Layer 2 of a small transformer language model trained on English Wikipedia (10 layers, counted from 0, width 128).
A neuron's activation on a vector x is SiLU(gate . x) times (in . x), where the dot is the dot product.

Input weights of the MLP neurons that the questions are about. A number n stands for n times 0.0016.
n23 gate: 178 -71 -49 -132 151 55 115 19 -87 -17 -51 29 44 -25 -21 -16 42 -13 54 -93 31 -2 -108 -17 -95 -50 -105 5 -69 -83 45 -111 -77 12 22 -57 127 -196 -41 -45 -35 10 56 -119 -47 -39 65 -69 -58 149 47 98 53 -100 74 -71 -101 152 161 -18 -3 139 3 5 0 -140 -141 23 16 67 34 -57 74 121 -55 135 117 24 -39 -72 85 0 3 -92 3 155 165 -138 66 154 132 167 40 5 -58 20 49 -37 41 90 -151 116 148 -112 -39 -39 -68 37 -88 -15 -67 12 132 88 -62 -41 8 70 -71 -136 46 113 -65 -23 5 -101 16 99
n85 gate: -111 93 -33 5 -112 141 -130 56 59 -11 -24 53 29 -31 -27 -157 -2 33 66 -81 195 -33 34 -96 55 -18 -34 16 240 2 92 76 117 30 134 46 -131 128 -100 -51 -127 31 39 -109 -116 13 80 51 -10 40 -78 60 -53 -24 -19 40 -2 -97 -13 60 9 17 -21 53 42 -11 49 -13 -96 -64 2 -102 24 48 58 32 -78 -26 -76 14 104 -34 60 -94 -44 191 -16 14 115 25 -51 111 -111 29 -115 -33 143 66 128 -51 48 -60 56 143 -15 65 20 83 -15 28 -50 -31 4 44 -15 -116 64 -2 35 0 -103 35 -51 -45 -82 -29 -44 194
n133 gate: -64 -114 -16 -72 461 67 33 23 67 -88 28 -66 5 -47 27 60 64 -6 21 -85 36 -8 -101 -45 5 -133 -93 8 3 -50 111 -77 -42 -5 -123 -31 119 68 6 -31 34 50 163 -134 191 -87 -29 -77 -20 94 65 -14 -48 46 -15 -55 -126 112 67 27 -71 -107 -86 21 -55 38 83 -86 227 -46 76 -113 -28 103 47 19 13 -123 -86 32 60 106 -14 -143 -95 48 11 14 -93 -168 67 23 10 90 -110 103 -101 -86 24 141 66 5 43 118 51 100 -50 -98 95 23 -70 -164 26 -83 175 -73 43 41 31 46 -5 -3 -19 -16 -113 35 74 232
n197 gate: 24 28 5 -135 -3 -10 33 -96 -16 66 57 -36 99 -91 24 14 173 81 55 121 -13 2 -110 40 -29 -64 77 -29 -157 13 21 -105 77 52 -151 -7 32 -87 30 -164 240 -61 -29 40 -16 -68 37 -18 -103 -16 -28 -108 60 -16 75 -17 36 24 89 6 60 -188 102 -64 -59 -52 109 39 -88 -31 -78 2 40 -7 116 47 23 73 3 50 10 -16 58 -279 2 2 -87 150 -94 -129 4 8 95 77 48 7 10 -30 85 -120 -77 36 69 -12 151 59 30 17 51 36 -62 64 -86 0 -124 71 0 -4 87 -2 114 43 -177 -135 -26 -24 -2 -42
n249 gate: 40 129 -97 68 93 -47 21 -14 26 -75 151 54 39 20 -7 36 -63 65 61 -236 -11 26 84 -61 99 50 -49 -23 74 -2 34 21 11 -67 36 -5 -70 -52 -125 61 -143 99 50 40 -137 -139 142 14 41 37 86 -74 54 67 -68 80 16 -25 -55 34 64 118 204 158 -122 -107 24 28 -52 56 101 -49 79 87 15 -13 -91 12 69 30 -84 -87 -100 192 -20 30 -30 -74 117 202 -51 260 123 -15 -46 5 69 112 -4 -100 53 101 -108 72 -43 -55 -106 5 -16 98 5 -136 -24 -2 73 113 3 9 -2 -117 -75 60 -134 69 48 -32 -64 -79
n23 in: 75 -67 -40 -124 18 39 62 77 -23 -36 42 9 -29 18 -16 -30 149 20 34 59 -20 13 -57 -32 -115 23 -16 44 -226 -17 99 -13 29 -26 -26 64 73 -87 16 -99 78 -72 66 -44 43 59 49 61 -128 120 2 -20 41 -109 93 -18 -113 22 105 58 10 6 -60 27 69 21 -88 -5 -12 -32 63 19 33 109 -110 -2 -25 74 20 94 75 39 -16 -11 20 85 40 39 69 50 74 156 58 22 -11 32 -46 62 98 38 -100 48 117 -97 -25 -62 45 41 -50 78 12 -4 42 92 -58 14 -4 49 -4 -159 -69 34 20 -66 -96 28 -36 48
n85 in: -73 -48 -127 -33 -65 110 -141 107 -37 -108 12 -78 112 10 9 7 23 -38 -56 -30 41 5 0 -187 30 96 -22 -88 -55 32 164 14 -3 39 -25 146 7 66 -8 -38 13 89 18 -251 -83 -58 -85 72 152 -54 -57 -54 -44 44 -91 -50 -11 -48 -56 -26 -91 102 -151 45 71 -83 -18 -27 -115 133 -119 -45 -3 56 60 58 -74 -50 -24 -39 42 5 91 -18 -46 109 -203 -84 24 37 -45 36 -62 -12 -116 33 -15 19 -22 23 176 20 -178 -6 -46 -16 -153 -15 95 -93 -127 -122 146 42 -82 -92 41 -82 5 2 -16 -44 -107 50 -27 -75 -54 89
n133 in: -51 -65 -2 -53 68 30 151 89 35 -5 2 -71 -9 -31 -29 22 61 -98 52 -103 16 -9 45 123 -37 -37 89 -66 -61 11 60 9 114 -32 -44 -99 89 111 200 -50 110 -144 58 -184 52 -49 71 34 2 -54 140 20 -39 119 52 -47 -50 113 -40 0 -141 33 17 28 142 -30 98 -31 23 -69 110 38 -66 140 20 109 168 -32 -16 -134 155 103 64 -175 -83 17 -160 87 0 88 38 -23 -59 86 -35 14 -106 -7 57 94 125 -29 -25 -3 49 44 -115 -20 32 -51 -90 -157 -140 -89 -85 -90 59 85 -30 81 -21 -136 95 43 -2 72 79 -23
n197 in: 28 79 -144 8 40 5 2 -27 10 99 100 -2 102 -73 58 55 149 132 -67 25 200 -179 -5 87 119 -110 -121 -77 122 60 -83 -47 74 68 -122 42 -49 -98 -92 -105 54 0 85 112 35 -59 -13 -93 137 35 112 -49 -23 71 -33 147 -46 36 -10 19 86 -54 0 117 -89 -66 101 125 177 -3 -82 -85 -80 56 -89 74 37 -139 11 -10 26 74 -94 -52 15 77 125 -84 150 -126 26 -33 175 89 -51 118 -78 -7 21 22 17 -59 -31 -6 85 156 -23 -27 -117 78 136 69 -49 -108 -15 18 -118 2 -7 49 64 69 -115 -81 -154 81 70 -43
n249 in: 16 145 -59 33 21 -121 -50 65 3 -185 231 -42 75 107 -138 100 -119 -25 187 -97 38 -64 52 -37 162 79 47 59 150 -25 -13 -7 -21 8 18 -44 -146 -102 -141 54 -28 -10 -23 -88 -163 -147 86 -12 -36 28 21 -62 136 133 -60 88 43 -82 -13 -27 -54 217 27 147 -6 -109 15 24 -36 -11 98 -94 -17 141 33 -8 -158 85 38 -112 -11 -40 -57 217 96 21 101 -16 118 75 32 166 39 -45 157 72 -11 10 33 31 62 3 -97 -43 -63 -53 -113 113 -44 15 -110 -139 56 -61 13 19 -37 108 -56 -16 -66 82 -93 136 21 -29 -41 -59

Each question shows a token from some text and the vector x that enters the MLP there. A number n stands for n times 0.0072.

" an": -80 84 37 -1 -59 50 -17 167 13 -98 -88 -173 -99 21 5 -81 -31 -226 148 204 -53 -25 40 181 -130 -37 -105 -200 -167 147 87 -183 278 41 -183 -25 -86 198 -142 -34 47 159 -31 -57 -44 -166 12 -33 -118 -188 -22 -201 120 83 -114 -199 117 -66 -82 56 20 -117 55 146 -1 -145 31 -17 61 6 -40 -34 -40 -86 -155 63 -72 96 -39 -67 40 -111 -129 83 128 38 -46 -5 57 107 103 25 -44 -161 -110 11 -103 -95 -37 -20 -125 -210 -153 102 123 -7 26 -40 78 25 65 96 -158 326 -136 -47 -210 -64 78 151 190 -79 121 195 -127 -130 -176 -237
The two highest activations, in order: n23, n197

" by": -60 133 52 -50 -12 9 10 86 -35 -64 -14 -143 -160 16 -54 -121 -51 -276 50 189 192 118 -20 117 -161 31 -8 1 -200 180 44 -137 210 -1 -104 36 -50 163 -192 180 43 264 52 -27 22 -26 117 93 -22 -198 -88 -65 9 131 34 -131 54 148 15 132 49 34 27 99 -7 -155 -82 32 -68 6 -167 27 -27 37 -41 56 -36 -6 34 -6 161 -120 -123 196 38 34 -5 52 81 -99 58 90 -82 56 -86 -80 -142 -78 -123 31 -233 -44 105 62 168 85 132 -63 -25 -112 71 280 9 228 9 -79 -211 210 250 112 133 61 51 166 -52 -120 -208 -242
The neuron with the highest activation: n133

"J": -11 -52 89 5 -12 140 -38 16 -37 16 102 -109 -51 62 -25 33 20 -175 75 75 -47 137 -83 132 -183 137 -120 49 -254 109 -77 -143 182 -78 -83 -255 -121 194 -32 112 181 61 6 -186 -17 -42 141 101 -56 -53 108 -207 19 69 84 -80 166 60 -43 -56 -10 -197 -84 172 261 -75 -179 -15 47 -27 -93 167 53 56 -170 -111 7 93 -172 4 155 25 -116 38 8 25 63 -202 -30 -66 44 107 -92 -70 -70 -52 -232 28 -101 144 -57 -111 55 -194 4 26 74 11 -82 124 85 71 -1 104 2 -60 -131 -92 286 169 157 185 -111 197 -295 -111 -71 -24
The two highest activations, in order: n23, n133

"ine": -62 36 95 -45 181 115 -14 138 181 -159 77 -77 -95 179 -77 -46 -176 -151 59 200 135 110 -51 135 -99 39 52 31 -113 148 108 -172 156 183 -104 -138 -229 -6 -2 123 50 49 52 -125 -7 -78 154 88 -194 -61 -57 -216 -65 27 175 -21 171 4 -46 66 -83 -38 92 111 -27 -63 47 43 -40 -148 6 -1 69 192 -112 -3 35 78 -47 -136 -55 -170 73 184 91 169 2 -43 91 -75 -9 -70 -146 -127 -147 -22 -203 -109 -119 98 -108 -188 -108 -3 127 -11 17 27 -14 -33 199 108 -70 76 101 61 -165 175 108 180 238 34 -86 54 -38 -162 -55 -155
The neuron with the highest activation: n85

" to": 87 256 -1 -76 -94 -6 1 101 19 -27 -18 -153 -189 108 -11 -79 -50 -176 86 223 145 139 -42 146 -130 74 -6 30 -291 130 72 -165 379 -39 -308 104 -196 73 -218 89 -34 170 130 -31 116 -73 205 78 -100 -102 98 -170 -45 95 92 -130 97 26 79 22 77 -40 175 76 17 -99 -7 64 -147 -33 -73 18 -25 43 -174 28 37 -69 -52 1 20 -64 -210 159 178 -1 -19 -57 107 -47 -73 64 -85 27 -55 -48 -89 66 -94 89 -84 -127 -18 154 129 -21 74 18 -16 -157 64 254 -40 161 78 18 -168 53 63 60 128 102 113 148 -138 -12 -198 -166
The neuron with the highest activation: n197

" Staff": -180 32 92 -16 76 116 -54 8 -27 41 44 -83 12 112 -69 -123 -10 -184 35 83 238 217 -43 146 32 93 -45 -94 -269 187 118 -20 424 9 -155 -295 -90 119 48 140 32 61 17 -108 1 -119 103 -31 -13 -135 118 -127 68 44 9 -93 129 184 80 155 -17 -33 110 85 317 -40 14 89 48 39 -208 80 86 -79 -166 23 -50 57 -149 70 100 3 -43 168 138 135 -88 -99 151 -67 92 70 -74 -30 -40 -1 -282 106 -29 -10 -9 59 10 14 -19 -65 140 -3 -18 98 -66 -16 -51 95 9 -109 -20 16 254 -15 90 6 -112 159 -30 -214 12 -146
The two highest activations, in order: n85, n249

" As": -78 156 106 -2 -51 91 -35 155 -88 -106 17 -102 -147 128 35 -124 -47 -321 303 -4 130 140 -92 98 -65 142 -215 -94 -130 147 42 -119 124 326 -58 2 9 97 -87 24 71 -114 120 -137 37 -215 26 60 -69 -225 -96 -12 34 170 -13 -103 111 89 64 167 113 60 87 38 -87 -18 29 35 -130 -117 34 197 30 69 -189 -100 -75 24 26 -4 -44 -111 -166 100 -30 7 64 -61 28 -4 18 91 -211 -11 -2 3 2 -1 -79 61 -163 -102 -59 -70 154 28 120 -36 -185 -38 -66 201 -68 243 -95 -82 -77 -33 53 188 -56 106 -53 152 -186 -81 -55 -269
The two highest activations, in order: n249, n85

"ta": 81 117 137 11 127 114 37 5 60 -63 -78 -85 -127 209 -167 -27 7 -185 166 94 30 25 109 269 -132 75 39 -87 -374 143 170 -186 62 138 -139 -90 -198 100 102 120 164 43 82 -9 141 -298 0 107 0 -60 -3 -56 -25 220 103 -90 58 25 -75 -180 -64 -43 99 207 19 72 -19 53 -50 -88 37 97 126 155 -136 76 45 77 -132 -57 50 -158 -86 178 131 -4 57 -14 55 -7 -67 -7 -105 14 -79 85 -135 -45 -57 -19 21 -202 -62 -14 58 132 104 -55 -104 -80 163 32 -231 84 -16 -87 97 -37 4 113 150 53 -94 50 -76 -128 -24 -244
The most active neuron and its activation: n85, at about 0.15

"Y": -100 7 50 -74 3 114 -18 33 24 -48 -6 10 -74 62 -53 39 16 -123 165 12 66 98 -18 129 -179 237 11 -66 -149 111 -100 -259 131 54 -35 -132 54 108 8 40 117 29 100 -171 -24 -125 146 147 -17 -2 29 -53 88 126 256 -89 163 -27 2 61 20 -260 -29 136 98 -4 -141 -66 -66 -108 3 19 63 -53 -75 -168 -6 -20 -321 -86 201 61 -144 266 30 153 -27 -154 3 53 -95 120 -37 -101 -52 -64 -157 91 -78 101 -88 -84 57 -147 -5 59 64 -173 -104 19 49 225 -153 102 57 -20 -115 24 114 235 160 86 -83 176 -254 -242 58 -184
The neuron with the highest activation: n23

" as": 12 177 88 16 -43 98 10 178 -66 -77 -41 -156 -144 144 -20 -46 -28 -296 126 107 149 87 -26 114 -142 243 -95 -28 -215 165 111 -143 291 130 -179 149 2 55 -138 47 58 -65 78 -67 -24 -144 68 62 -31 -128 -99 -45 -109 107 -75 -58 114 63 44 105 52 19 183 82 -64 -150 -14 20 -212 3 -73 56 14 89 -130 -113 -16 -4 2 -7 -29 28 -52 294 23 44 90 47 126 -30 39 81 -157 -58 -147 60 -48 -179 -102 -9 -159 -35 -59 135 116 91 179 -78 -78 -103 -31 209 15 347 34 -38 -30 72 171 79 82 72 27 166 -161 -103 -238 -143
The most active neuron and its activation: n249, at about 0.36

" Marie": 73 89 97 2 131 135 25 96 122 -129 118 27 -42 74 -1 -74 82 -215 71 78 57 123 -39 21 -133 51 99 -13 5 272 91 -100 154 160 -128 -100 -220 33 -196 107 63 58 179 -22 167 58 30 21 -205 -73 -116 -261 -16 151 181 -247 106 12 -106 60 -250 -41 155 62 -49 -52 -93 45 35 -114 8 75 8 89 -74 -41 75 200 58 -12 177 -103 -58 158 37 51 -11 -61 106 0 36 33 -136 -53 12 -99 -80 -66 9 -75 -138 -136 -67 26 152 -35 -71 -85 -93 16 207 175 -155 113 123 -44 2 82 123 191 23 205 -106 180 -73 -197 -115 -268
The neuron with the highest activation: n249

"Ad": -27 153 58 -260 20 19 89 82 59 -33 20 -100 59 41 43 87 83 -90 150 38 25 111 15 76 -225 148 -96 16 -19 71 95 -134 93 168 -221 -78 -235 122 8 96 109 94 132 -120 -39 -8 77 -52 44 106 9 -96 -56 160 9 -78 63 -81 -113 201 105 -64 67 -51 333 -96 -245 -25 23 -81 -84 -52 89 -5 -170 58 -148 -53 -170 24 200 -81 -58 -45 25 50 -155 -177 98 68 87 -75 -253 24 -65 -70 -160 -67 -107 -53 -70 -80 -38 64 85 -63 -45 -202 -135 -8 132 221 -71 226 -30 -130 -4 63 149 338 78 25 -100 -36 -129 -158 -173 -115
The two highest activations, in order: n85, n197